Layer 4 of a small transformer language model trained on English Wikipedia (10 layers, counted from 0, width 128).
A neuron's activation on a vector x is GELU(gate . x) times (in . x), where the dot is the dot product.

Input weights of the MLP neurons that the questions are about. A number n stands for n times 0.0036.
n32 gate: -14 -8 49 15 -17 29 -37 4 -9 17 18 -5 -4 -14 -23 -9 21 13 -7 1 54 32 9 32 7 25 -14 -51 32 -11 3 -2 -50 -10 6 -18 33 8 7 12 31 10 -9 -47 36 14 -19 6 1 -35 0 -15 13 -5 -41 3 -17 -4 -5 0 -32 -8 17 -24 8 -17 -32 5 2 16 -16 -17 17 16 -15 -5 8 -7 40 55 28 24 6 -28 26 -12 -4 -13 30 4 24 1 1 -39 1 -41 -11 21 -10 4 17 28 -1 -9 1 -11 9 15 40 20 12 19 7 -8 22 -10 -6 -11 13 18 5 48 -28 -51 -14 19 -1 -23
n35 gate: -22 60 1 -19 37 -20 18 47 0 28 -12 -64 -12 28 0 43 -18 1 -11 30 12 -11 3 -20 -18 -23 39 -4 -19 22 15 -28 3 13 -2 6 -29 9 2 -3 31 -16 42 -13 22 -11 15 -25 1 10 -1 7 -3 17 6 -25 46 -35 -1 11 -14 -24 -14 -12 -25 32 -2 8 -48 -10 23 39 18 3 31 -2 -16 -16 -3 24 32 14 -18 -9 -5 -54 15 -9 50 -36 -20 42 -19 3 -6 10 -6 1 8 7 9 -10 3 -26 -17 4 67 -31 0 12 19 7 -26 -25 4 2 -18 29 -3 11 -12 -17 -7 27 12 8 13 -20
n41 gate: 10 -28 -1 -5 13 21 -5 0 5 -41 8 -26 -5 15 8 -18 -9 6 3 -5 31 7 0 -7 2 -28 18 6 1 -23 -1 -1 -33 -33 16 -6 33 -1 -19 10 -16 20 -18 -48 37 -3 -35 -60 1 -34 -6 26 -11 0 26 -5 26 -14 17 0 40 21 -11 26 -3 28 -32 14 12 27 16 -2 18 44 -27 -20 1 18 -7 41 -6 10 3 -29 16 -33 10 7 -20 5 17 -27 37 -1 -39 15 -27 40 -29 7 17 -27 10 12 20 -40 25 -2 -4 -37 49 -13 -41 1 14 24 -22 36 1 -13 -1 -25 -4 22 39 24 -13 32
n62 gate: -27 13 12 -2 4 8 -40 21 -47 -38 -3 1 43 -11 4 -1 -14 11 -5 -4 -4 -6 -3 -18 -11 17 11 -22 -10 56 -5 49 20 16 -23 18 4 21 -11 11 -15 -34 -13 16 10 0 -10 -10 26 6 35 24 -5 -7 20 -33 32 10 -11 6 23 40 -30 27 24 -40 15 -8 18 -7 -25 6 -9 -4 34 58 26 36 -57 -27 16 0 9 46 -33 -38 -27 -27 11 25 2 49 -32 0 -33 -11 24 3 -47 -1 4 -22 -16 -28 5 39 23 -35 -8 -30 8 -8 -30 25 22 16 -29 -18 -38 -17 2 24 -23 -9 36 -13 11 2
n164 gate: 5 -1 30 1 -1 -11 30 36 -23 19 23 1 -21 -14 0 11 -13 -24 1 -8 -1 -13 -5 -27 -48 -42 21 -1 -7 -2 55 8 19 -24 21 21 -23 -23 -6 -24 45 10 23 10 18 5 20 10 9 24 8 16 -18 26 28 -15 0 47 -26 -13 -23 26 24 -6 -35 36 1 14 -12 25 -8 -1 -47 2 31 -36 -19 35 18 -7 22 -27 -21 -24 -10 26 38 4 -1 -14 4 13 16 -19 -15 -5 39 -6 -4 43 19 1 29 -3 3 -34 26 -15 28 -55 17 -3 -52 64 -8 8 24 -46 12 4 22 -41 -14 -19 -13 4 16 32
n165 gate: 8 94 9 -15 26 4 -17 -11 17 -15 -48 4 1 -3 9 -1 -19 -8 9 -23 17 3 -13 33 -5 -9 17 25 -30 -6 1 34 3 13 -29 -9 72 -3 -32 -15 31 -8 -15 -16 -29 16 -20 -18 -17 46 -1 -24 8 -32 6 -13 -17 24 -25 -76 -6 -39 42 35 -16 -8 -15 18 -7 11 12 21 -2 -20 46 5 -10 21 -26 16 -21 -29 -3 35 18 24 20 -17 1 0 24 10 -15 1 -14 -25 -27 -28 -30 -10 -14 13 26 -9 8 5 -5 38 -16 9 48 39 39 31 -19 1 -21 -30 -9 -22 4 18 -11 -14 -29 10 -6 -12
n172 gate: 15 9 -7 30 24 12 -40 4 16 1 -1 -10 -10 13 -18 -21 -28 1 -14 -11 -22 28 -1 -27 3 -22 45 5 1 15 27 8 -6 37 -49 12 -7 26 -9 26 27 -18 -5 17 -10 21 2 -5 -42 -16 -27 -5 -5 -36 38 18 27 7 1 -18 -14 4 -2 -42 -21 -16 9 -2 -27 7 7 -12 10 -46 10 -36 5 -13 -35 43 6 -19 -45 -42 -18 16 12 12 1 2 35 2 -13 -6 -20 -15 -11 15 16 26 -4 24 -2 -15 -21 -19 -20 -28 28 38 27 26 -8 4 19 35 2 -35 -25 -7 7 5 20 3 -3 16 -11 4
n188 gate: 11 -5 -22 9 -22 15 -13 -46 -21 15 -5 7 -25 18 2 5 -15 11 19 -29 19 8 -9 21 23 20 35 22 12 21 -13 9 -37 43 11 -12 -19 -2 1 -29 12 -14 -5 -62 40 18 26 1 12 12 17 16 15 -38 -1 11 -20 20 -43 15 -47 -5 -13 18 -29 13 -16 -14 -17 7 -6 -24 14 27 28 -1 10 5 4 -14 -17 3 -37 11 16 14 5 -5 -13 29 7 17 -18 0 -2 22 -35 -6 -46 -13 -11 -19 -29 10 -12 -22 -16 6 1 -25 -37 44 14 -5 2 21 -1 -7 -4 -28 33 10 59 5 -19 1 -31 74
n209 gate: 5 35 30 30 10 -33 20 29 20 12 -41 1 -6 7 15 -17 -27 37 1 13 6 -41 -39 -15 7 -1 40 -11 10 -1 -31 -22 -24 -1 -36 17 7 13 16 -13 10 -46 -46 -21 16 23 -2 -5 -28 -19 14 -13 -25 3 7 -29 -38 10 7 -32 -4 -37 10 -4 3 -12 7 27 -11 6 -8 5 1 -9 15 6 -77 -7 15 26 20 33 -25 4 3 -29 -2 21 42 -1 30 16 11 10 -14 -27 1 11 10 2 34 -16 21 -16 16 9 31 -12 2 27 65 12 -19 15 -31 3 6 -38 22 17 4 -23 37 31 1 -12 -23 27
n32 in: -7 4 -32 15 40 8 -8 -11 1 -21 -14 5 -4 -5 -26 -13 12 25 -12 -10 15 -10 -13 -17 -39 -44 -2 -33 31 -38 -37 -30 36 6 4 -20 -7 33 6 9 6 17 11 48 30 -2 -13 -11 17 3 -11 -5 2 -35 6 -15 42 -4 -10 -11 -16 -46 -10 -12 6 39 -7 28 9 9 15 15 -20 -12 8 -9 3 2 19 -25 -7 -11 4 -9 40 -34 8 -9 -11 8 -20 -5 -25 -10 15 24 -38 -28 13 4 -31 19 5 30 17 -16 2 -6 58 16 -4 28 -12 -10 -1 27 -3 -18 -3 53 22 18 -14 14 -5 -27 22 -16
n35 in: 19 15 -12 16 -11 -1 -31 24 -7 26 6 -31 -27 5 -19 -8 -66 -1 14 21 40 -29 -28 -18 5 -23 12 -65 -41 -4 49 38 -9 -9 9 -42 -8 26 12 -17 9 26 20 10 -6 -28 -30 -14 -19 14 -11 -9 9 4 15 -8 27 -28 3 17 3 -4 5 18 -3 48 0 1 6 -1 -7 4 -39 -6 -20 -30 4 28 53 20 12 44 21 1 -18 -5 32 -8 16 10 -21 13 14 41 -29 -4 37 45 -22 24 7 -39 -27 34 -29 -38 -3 -10 5 -11 1 -53 -19 -15 1 -29 15 7 -38 13 48 12 -1 -3 -7 13 -43 13
n41 in: -16 -7 25 12 -64 -67 4 -11 -18 -8 -21 -7 12 46 3 43 -32 0 -15 17 3 0 13 17 23 11 46 -7 1 -3 11 16 -30 23 -16 -12 13 -10 6 -15 -5 -18 -13 -6 31 13 1 7 58 1 -1 6 -22 14 31 -36 37 24 -6 -18 12 21 7 25 3 -3 4 15 -30 13 -36 11 -34 31 -27 -11 3 -27 -38 3 -13 -19 -19 3 -13 -19 -18 -7 -22 11 5 11 -7 16 25 9 1 10 -46 -5 -5 -4 13 -20 3 3 29 5 -4 -21 7 27 30 -8 -19 -1 3 7 -54 -56 21 -18 42 3 8 3 -56 10
n62 in: -9 41 53 -9 -14 2 -3 5 14 1 -27 1 6 28 -21 3 -5 7 11 11 -1 -31 -26 -23 20 12 -10 -35 -24 8 16 17 -9 25 -13 23 4 20 21 13 -31 18 -13 -13 1 8 -5 5 18 22 -4 3 -1 11 -52 -3 9 -27 17 6 11 13 -44 -13 2 24 1 0 -51 13 13 -43 -12 -11 -3 -17 -1 -27 -10 -1 25 4 -27 -5 -28 -21 -29 -5 -18 16 -50 -17 -7 -27 11 17 44 -1 -11 17 -12 -25 15 18 -33 -10 79 -13 46 13 2 36 21 24 -6 11 -41 -27 37 -27 29 -13 -4 -5 55 -11 -5 20
n164 in: -21 -7 21 1 -5 10 0 -3 21 -17 6 13 -1 -8 -10 10 -38 38 -2 -11 -1 -27 -45 13 14 -32 -3 17 20 20 2 36 24 -36 13 -5 7 -10 -22 29 -34 -16 -13 30 -38 22 31 16 28 38 -17 1 -33 3 11 8 3 -11 33 -4 -21 23 20 60 1 -8 -18 -38 20 39 39 6 6 24 7 -38 -1 25 -3 11 -20 -19 29 -19 27 7 8 -33 5 30 -22 -12 22 -7 -3 -41 -6 2 -16 3 24 -1 -15 -20 27 -46 -28 1 -18 24 -35 35 -42 7 10 -22 -39 11 -4 31 -17 7 -9 -14 10 -5 5 -40
n165 in: 15 23 -3 -15 30 -3 -30 -8 17 15 4 -2 19 -3 55 1 2 19 -1 15 -17 4 -11 29 20 4 17 2 -17 -1 -52 3 34 -24 -18 13 14 3 -24 33 6 27 -3 -8 14 -18 -24 22 -16 21 -2 -23 -6 11 16 12 -2 -5 -6 -26 -15 -44 42 41 -58 35 -4 -18 8 14 1 4 94 -26 9 5 -4 10 -6 -8 -10 -14 -66 -7 -5 17 1 5 10 -11 -16 -46 -5 -3 -13 3 20 -9 -2 1 11 -11 5 -16 -42 -20 -13 -51 -1 -1 48 30 31 19 28 16 19 -26 -54 -4 -43 24 1 22 1 -10 8 -18
n172 in: 35 28 14 20 29 5 -31 -17 -13 -39 31 11 40 -27 13 2 6 4 9 -9 -27 10 -29 33 -2 -8 7 6 -29 1 14 8 -13 -30 -38 -43 -9 22 1 -12 22 -34 53 13 9 -8 15 -3 3 13 -34 -21 -23 34 -30 7 -24 -4 1 4 20 -8 -36 32 -19 12 28 16 21 4 -15 10 -22 -1 21 -36 -28 -53 1 -12 2 3 11 -16 43 -9 -7 19 -13 -5 9 8 8 17 -1 11 3 19 -27 2 21 -29 -29 -3 -26 -1 1 -1 -23 -32 9 7 3 20 19 -13 -11 -17 3 20 26 13 23 -15 -17 13 60 12
n188 in: -7 -26 -7 6 -4 -6 -12 -37 25 -4 5 7 4 24 24 36 39 7 -1 24 -1 -31 -31 21 29 -35 27 32 15 27 -43 0 -27 -24 19 -49 -2 24 13 25 14 -9 -18 49 28 -18 -2 -18 -14 9 12 11 7 -13 20 14 13 12 6 10 32 21 -30 -36 -29 -1 -50 57 -4 11 17 -28 8 -9 -3 -4 3 44 -29 -12 9 18 -10 11 -24 14 17 8 -11 -24 -5 29 8 -8 -1 0 -14 10 -42 16 13 10 -12 7 -6 28 -28 -20 28 -4 -5 -2 -20 -4 -8 6 25 24 14 26 9 26 -3 27 5 -1 -7 -34
n209 in: 6 -11 -48 28 5 -6 27 -47 -8 4 -3 -19 7 3 3 -17 32 -10 17 1 22 18 -2 16 -17 -11 23 -10 -53 17 -25 -1 -27 33 9 5 -14 21 -14 30 16 -3 3 4 -20 4 4 31 1 10 -20 -9 -7 12 -6 18 -23 -24 -7 23 -29 -25 -43 -14 -13 -34 22 32 -3 27 -5 -32 16 22 18 8 22 4 0 -25 -9 21 -31 13 -23 -24 -44 -21 -16 -43 26 -1 -26 33 19 35 37 -8 -27 5 16 7 45 -14 9 -23 -3 -9 -42 18 -24 21 -17 51 -16 8 19 6 -35 19 32 -73 41 -13 -23 -27 5 -5

Each question shows a token from some text and the vector x that enters the MLP there. A number n stands for n times 0.065.

" and": -28 -33 -9 -21 -13 18 27 -15 4 -34 -4 -2 -5 -7 2 1 -5 27 -5 -14 -3 14 16 -18 -1 10 0 7 -5 -10 4 13 9 -10 -13 -6 -8 6 11 28 -10 5 -28 2 -14 6 -24 13 -7 14 13 29 18 -1 -26 7 -8 8 -5 25 -8 29 -9 0 6 2 -27 -27 -9 18 9 -17 8 20 8 -18 9 -7 2 -27 -9 -12 -25 12 -46 -4 26 11 -1 -9 -5 -20 13 -13 -18 15 2 -6 1 6 -6 -10 -6 -6 -4 33 15 -7 17 11 -23 -13 -7 -4 -2 -7 14 -3 -7 6 12 1 21 -9 16 -42 1 10
Which three neurons fire most, strongest first? n62, n188, n172

"um": -11 9 -15 -15 6 0 -10 18 -31 50 -18 8 34 3 8 -21 0 5 -3 1 -9 10 -11 -22 -28 2 -23 -1 13 -1 -30 -7 31 -11 5 -10 7 20 33 10 -24 7 -10 -17 12 -8 9 27 24 4 -20 13 -18 -4 -14 31 -31 11 -4 -23 5 4 0 5 -4 12 13 -22 -5 -45 -1 16 0 23 -2 -17 14 -26 5 -25 -2 5 -32 5 11 -29 11 -7 -2 -17 -3 -25 -4 4 -11 4 16 -9 22 -13 2 -5 21 1 -3 -22 1 -10 40 6 11 1 -1 26 -1 -13 29 4 19 27 -23 2 -10 -12 25 9 13 -14
Which two neurons fire most, strongest first? n41, n188

" for": -31 -29 8 -35 -7 4 -3 2 2 -8 4 -9 23 20 -7 -22 9 -2 -1 -4 12 -18 -11 -26 6 14 4 14 -21 10 17 18 9 14 3 8 -1 -1 19 26 -15 0 13 35 5 4 -41 -16 12 9 -4 15 29 -21 5 -12 -14 -1 -5 -1 16 29 -5 2 -1 16 -2 37 1 9 4 -10 -10 24 -1 -23 2 -7 9 -19 15 -17 -18 17 -20 -33 -8 14 14 -29 15 -4 -9 -25 -7 -17 14 5 6 9 22 11 24 -1 -2 15 -1 -9 -10 -16 9 5 7 -11 9 4 12 8 -27 -9 -12 -17 -3 3 19 -2 -7 33
Which two neurons fire most, strongest first? n62, n41

"ons": 1 -19 -26 -3 19 8 1 -10 7 13 -10 -8 6 -2 19 -17 3 6 -2 8 7 -27 10 -5 -33 -13 -1 -13 1 -14 -7 22 7 -2 23 -36 3 1 8 2 19 7 -1 34 28 9 0 4 -25 3 -38 31 -1 9 -33 15 -7 -6 11 10 -1 8 1 -15 -11 33 -13 -8 -9 5 38 8 -2 4 11 -31 -17 0 -28 -20 9 0 4 -6 -8 -3 -3 -11 -7 13 21 -1 -2 -18 -5 5 -30 25 6 29 8 6 16 -38 -13 13 -20 9 4 21 -21 -1 -20 -4 -1 -6 16 -2 -6 10 -12 4 -32 -20 -5 -1 -2 27
Which two neurons fire most, strongest first? n164, n32

" after": -29 -20 17 -30 -3 -3 -22 -11 23 30 17 10 47 11 14 -1 11 4 14 -5 13 9 -4 -7 -3 -3 16 10 -11 23 -6 16 -13 19 0 -5 11 -2 -6 -13 -21 5 -3 37 15 2 -33 3 -12 12 3 22 11 5 5 -5 15 -22 3 12 22 15 -19 -17 10 26 -13 35 6 12 -15 -12 -9 13 -1 -15 13 -12 -4 -17 0 -7 -12 13 -23 -26 23 -18 -18 -22 3 -5 7 -12 -10 -13 -18 21 14 -9 9 10 27 1 7 21 -6 -21 35 -8 23 10 -11 9 0 -5 5 -27 -16 -5 2 6 -12 18 27 20 -3 28
Which neuron lights up most? n62

"M": -29 -34 -42 7 11 11 11 1 19 20 -7 5 -4 -4 5 10 11 7 -4 -6 3 -7 -25 8 56 23 -7 2 -11 9 -42 1 -8 -15 13 3 2 -3 24 -24 -4 5 38 -5 8 6 2 -12 -25 2 -11 24 7 12 9 0 -20 4 5 36 4 29 7 -6 -1 31 -13 -9 14 -17 8 -7 -8 7 15 10 8 16 13 -15 0 -2 -9 -5 15 -17 -17 3 20 -24 -2 -4 -1 -24 3 2 18 -20 11 13 8 34 -27 1 3 17 10 0 -25 8 -10 -10 19 6 -8 8 9 -2 7 -7 -23 4 1 47 14 -3 -6 8
The most active neuron and its activation: n188, at about 1

" in": -44 18 -12 3 0 -7 7 -24 17 19 -2 0 11 2 -2 -12 6 8 -11 -3 0 -1 -5 4 -10 -6 15 4 -12 2 7 2 6 -4 -18 12 -3 -15 -3 49 15 18 -1 37 -12 6 -35 -12 -25 -4 8 18 27 -3 -16 3 16 5 7 2 2 41 7 0 -4 5 0 2 0 24 19 -15 -1 28 24 -9 -7 -14 6 -8 5 8 -15 -1 -16 -20 -1 -2 10 -37 -8 -19 -14 -16 22 -1 -12 8 -8 0 18 0 7 1 24 7 -18 -8 6 7 24 1 30 1 -3 8 20 -3 -24 -16 -23 -10 10 -27 6 24 16 9
The most active neuron and its activation: n165, at about 0.67

" of": 1 -6 7 3 -1 7 -21 -14 6 -26 25 -7 -3 2 6 -17 6 17 6 6 5 -2 -26 -23 -6 -18 -8 3 -6 0 9 -9 17 14 -8 -5 2 12 6 34 -10 -11 15 9 -15 -4 -23 4 40 -20 -3 32 0 -12 -2 -5 -7 -18 -11 15 2 22 -2 2 16 -27 -21 11 20 2 6 -9 -13 15 -3 -14 10 -4 -11 -10 0 8 -8 24 -3 -21 -22 -5 -19 -35 2 -19 8 -8 11 0 -3 -3 19 7 27 -10 19 3 7 48 10 -11 -16 -19 -15 25 -22 -10 -30 -11 27 -8 -17 -11 -29 -15 6 -11 17 0 -14 3
Which three neurons fire most, strongest first? n62, n41, n35

" She": 5 -48 -13 -28 -9 -6 -18 -3 34 -12 -20 7 2 10 -6 11 -3 8 6 -3 11 16 1 14 40 16 -14 4 5 4 -8 16 -8 -12 -18 1 -9 2 -5 6 7 5 -8 19 7 3 -3 -24 18 2 9 38 6 -7 4 20 33 3 -14 1 17 6 9 4 -11 59 -1 6 -14 34 -5 -23 -20 1 -9 12 14 -3 -7 -12 9 22 -25 7 -5 -29 -3 -1 8 12 -8 -37 -4 -5 16 8 -16 10 4 -7 -2 4 -23 28 4 3 -6 -6 28 26 -46 -1 -24 -6 -17 5 17 -6 7 -11 13 -1 31 14 18 7 6 1
Which neuron lights up most? n188

"ic": 35 -16 18 24 -14 5 18 -41 21 13 19 -6 16 -23 -9 14 -5 21 3 3 19 -30 -24 -11 47 -16 7 -8 -5 30 17 28 11 -19 3 8 -6 20 19 11 -5 -2 -27 31 3 -7 -16 7 9 -6 -18 13 -2 -12 -34 3 -19 -2 9 -26 -7 -9 6 -3 1 -10 16 22 -11 -20 -7 11 -2 -9 15 -10 4 23 43 -2 6 -4 -12 26 3 -3 1 10 -14 -5 2 -14 -25 2 2 -17 -15 7 18 -6 0 -8 -18 -9 -14 -24 12 15 -11 9 -5 -13 -2 -7 -12 6 9 -20 13 0 17 -22 13 -4 -21 -6 -26 2
The most active neuron and its activation: n209, at about 2.1

" f": -31 4 -1 10 -1 1 -8 -2 14 -16 20 -4 -18 3 7 20 6 21 -13 -11 2 16 7 11 -11 19 1 11 1 6 8 10 17 -1 30 4 1 -30 16 -2 -19 -28 -27 27 7 2 -3 -4 5 5 -9 30 7 -21 -20 19 -24 10 -4 7 -15 33 7 -16 14 7 -6 -4 5 4 3 10 14 8 -11 -15 -7 -4 28 9 -16 6 -14 1 -9 10 -2 20 21 -28 10 -28 9 1 -9 -7 -6 9 -7 2 7 16 -16 9 4 20 13 -11 16 14 -22 -6 37 2 7 8 3 1 -36 -14 -39 -3 4 25 -31 -4 12 34
The most active neuron and its activation: n35, at about 0.22

"h": 23 7 -3 -2 -5 -15 10 -8 16 -31 8 -6 4 0 -7 -23 -7 19 -9 -1 -20 12 3 -17 -2 16 -28 5 -12 -2 -30 19 -12 -1 0 -6 -4 38 12 -9 -6 22 13 -29 -25 -3 3 -4 -12 -2 -20 21 -56 -16 -13 -15 15 21 9 30 53 -14 14 -8 -4 -25 -17 -8 6 -9 -4 -13 5 17 -37 -32 17 16 -4 -11 8 13 -7 3 -5 -1 3 -18 2 -14 2 -18 -9 -5 8 24 -19 26 10 3 -15 14 -11 -6 -2 17 -30 -17 -56 -31 5 -4 14 8 3 -4 11 -3 -6 -13 16 6 -8 -4 -5 -18 2 15
Which neuron lights up most? n41

" a": -38 -35 -4 -24 9 27 -3 -7 14 11 -17 -11 0 -12 7 10 -11 11 -8 -8 22 -2 14 1 12 -8 -9 12 5 10 24 21 -5 5 38 4 16 -3 1 17 3 -1 4 20 0 3 33 -5 -6 5 -1 33 -6 -25 -9 6 14 -6 12 -15 5 39 22 -1 -7 25 -4 -9 -11 10 -38 2 20 -4 -5 6 15 -28 2 1 3 4 -17 15 -9 -29 1 11 19 -21 -7 -11 10 -16 6 3 2 13 4 0 19 -2 -1 -2 3 23 -29 -4 -3 -2 43 7 -2 3 3 24 10 -14 -7 -12 -45 -2 -8 7 3 -6 -5 16
Which neuron lights up most? n209

"ations": 1 -13 -24 -14 -16 -11 -11 -9 30 -2 1 13 21 5 -14 0 3 1 5 9 1 2 -12 -14 -22 -1 5 -10 2 14 9 5 24 -6 17 -30 8 19 11 16 21 -6 -22 45 27 15 8 17 -8 19 -64 29 0 24 -8 5 -5 3 10 -24 -23 23 4 24 -3 10 3 -13 -25 0 6 11 17 7 27 -2 -30 -12 -4 -15 0 -11 14 -1 -14 8 34 -4 9 6 10 -3 -2 -2 7 -6 -9 4 20 -16 1 -10 24 -22 -16 -6 -7 -3 -21 15 -3 7 24 5 -6 -14 34 12 -6 -4 2 -5 4 19 2 -20 10 0
Which three neurons fire most, strongest first? n164, n165, n172

":": -1 10 5 -4 18 7 -31 -19 -21 23 17 8 -3 19 20 -24 9 17 1 -3 15 -33 -12 -23 15 5 25 -6 4 -18 27 11 -16 3 2 9 8 2 11 11 5 13 0 -26 0 -3 18 -4 -3 -17 -18 32 -5 17 9 8 16 13 6 1 -9 30 -6 19 28 12 3 -5 15 22 -5 9 4 1 -2 6 -10 13 -15 -20 -1 -38 16 10 -1 5 -8 12 7 -26 -8 5 6 -2 14 17 -50 17 5 -1 0 1 18 -23 -3 26 -6 9 28 -8 25 -7 -16 0 -22 3 -13 -14 -21 2 6 -30 -7 -23 3 -19 -5 -4
The most active neuron and its activation: n41, at about 1.5

"ad": -6 -15 1 -10 6 -21 9 -4 -10 -2 -3 -10 24 19 -24 6 11 5 -14 -19 -5 18 1 -11 -16 -10 -29 3 5 -9 38 8 6 2 -32 -2 17 19 2 2 -18 19 18 33 23 -6 -1 14 -12 1 -15 -6 -4 8 -15 21 24 -20 7 59 -3 -8 31 -7 1 18 -3 -30 6 -5 -12 -4 8 -28 1 6 -10 -26 16 -19 2 -17 1 4 11 -23 6 2 -17 -21 -4 -31 5 -11 1 -11 -7 8 9 -2 14 1 -44 -9 20 -4 -7 -6 -19 28 31 20 -26 -30 4 4 17 9 -10 4 26 -10 12 19 1 -8 -4 3
Which neuron lights up most? n172

"ents": -5 -7 -20 1 16 7 -15 -3 27 -11 18 1 8 -13 8 -21 22 15 2 -13 8 -1 28 -14 0 0 5 -10 16 -3 22 15 -7 -9 45 -9 -11 37 0 8 10 25 -2 45 12 3 9 22 13 -13 -26 24 16 10 15 15 -34 -7 -2 27 16 7 -24 -30 -14 25 4 8 -21 0 -2 -5 -7 3 25 -14 -11 -2 -19 6 0 1 13 -3 -22 -5 5 -14 1 -7 2 -30 -13 -9 -3 -13 -25 10 1 0 3 3 76 -18 -14 -3 -22 -13 -23 -10 -17 17 -20 -2 0 -18 8 -23 -28 -1 9 -24 -23 7 14 -19 6 12
Which neuron lights up most? n164

"–": -9 -22 10 -4 -29 2 -18 -4 -3 -18 1 -9 -12 -5 21 10 3 13 15 -10 6 -11 -22 -40 -44 1 -1 7 10 0 17 -4 -3 -13 10 -5 -17 -18 18 23 -4 8 -27 5 -10 -7 6 11 24 22 -19 18 9 -38 -50 32 -10 8 -4 30 -3 7 13 30 21 6 1 -5 8 10 17 -9 20 -5 -7 5 5 1 5 -13 -9 12 8 -10 4 23 -39 4 -28 -19 5 0 11 -13 -14 -5 -9 -40 14 8 -12 5 -2 -10 12 34 15 15 52 -14 -2 -4 -11 5 -20 19 9 -1 -2 -1 -32 -10 26 3 24 2 2 -29
The most active neuron and its activation: n172, at about 0.2

"is": 18 -20 -34 -6 6 0 7 -13 -7 9 19 1 -2 17 -10 -5 3 31 -7 -1 -11 -2 -21 -7 63 -4 -3 25 -5 0 -23 34 18 9 12 -11 -8 5 13 -7 -2 0 11 -27 -1 -6 -10 14 -6 9 -17 17 -21 -40 -29 -1 7 20 15 0 -8 30 -20 9 -10 39 18 5 18 -58 15 12 -20 -17 3 11 6 -8 -27 -10 9 15 -5 -7 -17 -8 21 24 4 2 -6 -2 -3 12 5 -4 2 28 3 9 14 2 -24 -16 -4 -40 -5 -14 2 -11 2 1 12 8 10 2 -26 -11 -7 6 52 -1 14 10 19 -12 4 -17
Which three neurons fire most, strongest first? n188, n172, n62

"ond": 12 -27 -5 -2 -6 9 -3 7 -32 -11 3 -26 11 -9 26 -5 16 4 -14 -25 2 -8 33 5 11 0 -11 -9 3 7 -9 -1 8 -1 -10 4 -13 24 4 9 19 10 -8 9 -32 -7 9 -3 45 -6 -18 22 16 5 22 34 9 0 16 11 -20 -23 16 -16 -8 -11 12 -17 -2 -13 11 40 7 -6 16 -21 -17 12 12 -6 -23 15 -10 -21 6 -17 -5 -15 24 -25 1 8 8 4 -18 3 -1 7 6 -1 -2 -15 36 -31 6 18 -14 7 13 9 24 -11 8 -23 -30 4 4 20 -28 17 -14 -12 -3 -5 5 -4 11 -3
Which neuron lights up most? n62

"g": 14 33 -4 10 -7 -12 16 -20 14 23 9 -8 8 14 4 22 8 9 -7 -1 7 -17 10 5 -74 6 2 6 -3 -6 0 24 -8 -7 4 -15 21 -1 -8 -7 -2 15 18 10 12 -9 1 27 18 -16 -23 40 -12 5 11 -21 -27 13 -1 20 20 22 -19 18 3 7 -12 26 5 4 17 -2 14 -5 -16 -6 18 -2 3 -4 -4 -5 -21 17 6 7 -32 -2 -10 -13 -11 -8 17 -1 -14 15 -4 -15 -8 -6 17 9 54 -38 -12 28 6 -12 17 4 10 -13 -6 -11 -2 -1 0 22 9 -1 20 14 -6 -10 8 8 -3 -24
Which neuron lights up most? n41

"A": -33 -39 -35 -7 -2 26 -3 13 -12 10 10 -8 -1 -26 3 20 -1 6 -20 -6 13 -14 8 -3 24 23 -37 15 -8 -8 -10 -9 -20 -6 7 3 2 8 -5 3 -1 -13 28 -9 14 -1 10 -8 -19 13 -14 21 -31 -3 -12 -8 8 -21 1 22 25 23 9 24 -8 55 4 -19 9 -21 -16 -5 -10 5 -7 -10 -14 -1 5 -18 14 -17 4 0 -4 -36 5 4 14 -21 -12 0 5 -16 -8 -13 -2 10 -10 3 12 17 -32 -9 10 28 -5 15 -20 25 -9 -14 6 6 -5 8 12 -31 7 -17 -13 -4 -2 54 25 15 -21 9
Which three neurons fire most, strongest first? n209, n35, n32

" cont": -22 6 -6 2 8 -7 20 6 0 19 33 -12 13 6 -25 8 15 3 -26 5 0 19 3 11 12 2 -20 -23 -5 17 22 11 -17 -6 -13 23 4 -7 12 0 -4 0 -21 24 -9 11 7 22 4 7 -17 32 0 -5 -6 13 -24 2 -7 -7 -39 41 7 23 22 12 -23 11 9 29 -19 11 -2 -9 9 16 13 15 36 -12 8 0 0 -2 11 9 33 -16 -8 -3 -10 -15 2 -14 -12 5 -7 2 -12 0 14 7 9 -11 3 28 2 -33 -6 6 18 9 12 2 15 -21 -2 -2 6 -6 1 -15 13 -4 -8 15 12 28
The most active neuron and its activation: n164, at about 1.5

"ey": 8 6 -2 -32 -19 8 -31 -1 11 19 -14 -6 4 -6 5 9 3 23 -19 3 -3 6 2 -12 -20 13 5 16 -6 1 -2 7 8 -11 2 7 -18 36 5 13 27 18 14 34 -13 -1 18 2 9 -7 -22 35 -40 1 -10 7 -24 -17 -9 -29 33 2 11 -4 -12 -8 2 5 6 -44 29 0 8 -16 -22 -20 39 -15 -28 -13 -2 0 -14 -12 -7 4 6 -5 -2 -18 -1 5 12 -14 -12 -7 8 -14 -18 0 -5 -2 19 -18 14 -11 -18 2 19 8 -19 15 -12 -15 -2 20 -9 -8 7 24 31 1 -5 -12 -19 6 -21 9
Which three neurons fire most, strongest first? n172, n164, n41

" D": -11 -18 -21 14 -14 -1 -12 10 15 -28 7 -19 0 10 0 26 0 26 -14 7 3 -4 8 31 5 4 -13 -3 9 14 -17 -1 -28 -12 -1 4 -2 -6 10 24 -4 -9 -1 -1 9 7 30 32 -6 3 -13 32 0 1 -3 -3 -4 -1 -2 3 13 27 1 18 4 6 -3 2 7 25 -1 -14 8 -13 0 40 28 3 21 -18 7 5 -4 -1 18 -24 -12 0 19 -15 7 -27 -3 -27 -13 -15 10 -2 13 -5 -17 13 -2 -39 -2 -3 8 0 -1 29 13 7 31 18 -13 -25 23 -8 -5 -15 -37 4 -24 -8 -4 -4 6 7
Which neuron lights up most? n35

" Aust": -12 -3 12 10 -4 7 -32 6 -14 2 -17 -10 13 1 10 12 5 20 -22 -3 -2 -17 8 18 6 -25 11 19 16 10 -21 -2 -10 -12 -46 -9 -11 4 -7 -9 6 -4 -39 17 -1 -2 2 11 1 -13 -36 20 -16 2 -10 -4 3 -6 -5 15 33 18 -7 57 25 32 1 4 -8 23 2 -8 -11 7 17 11 -9 -1 38 -31 8 -12 1 -8 12 1 11 -1 -19 -9 -6 7 5 15 -9 4 -18 32 5 6 3 2 -12 -2 4 -1 -17 12 -1 3 63 17 27 30 0 -5 -3 -1 18 -19 -17 11 11 25 -24 5 17 48
Which three neurons fire most, strongest first? n41, n165, n188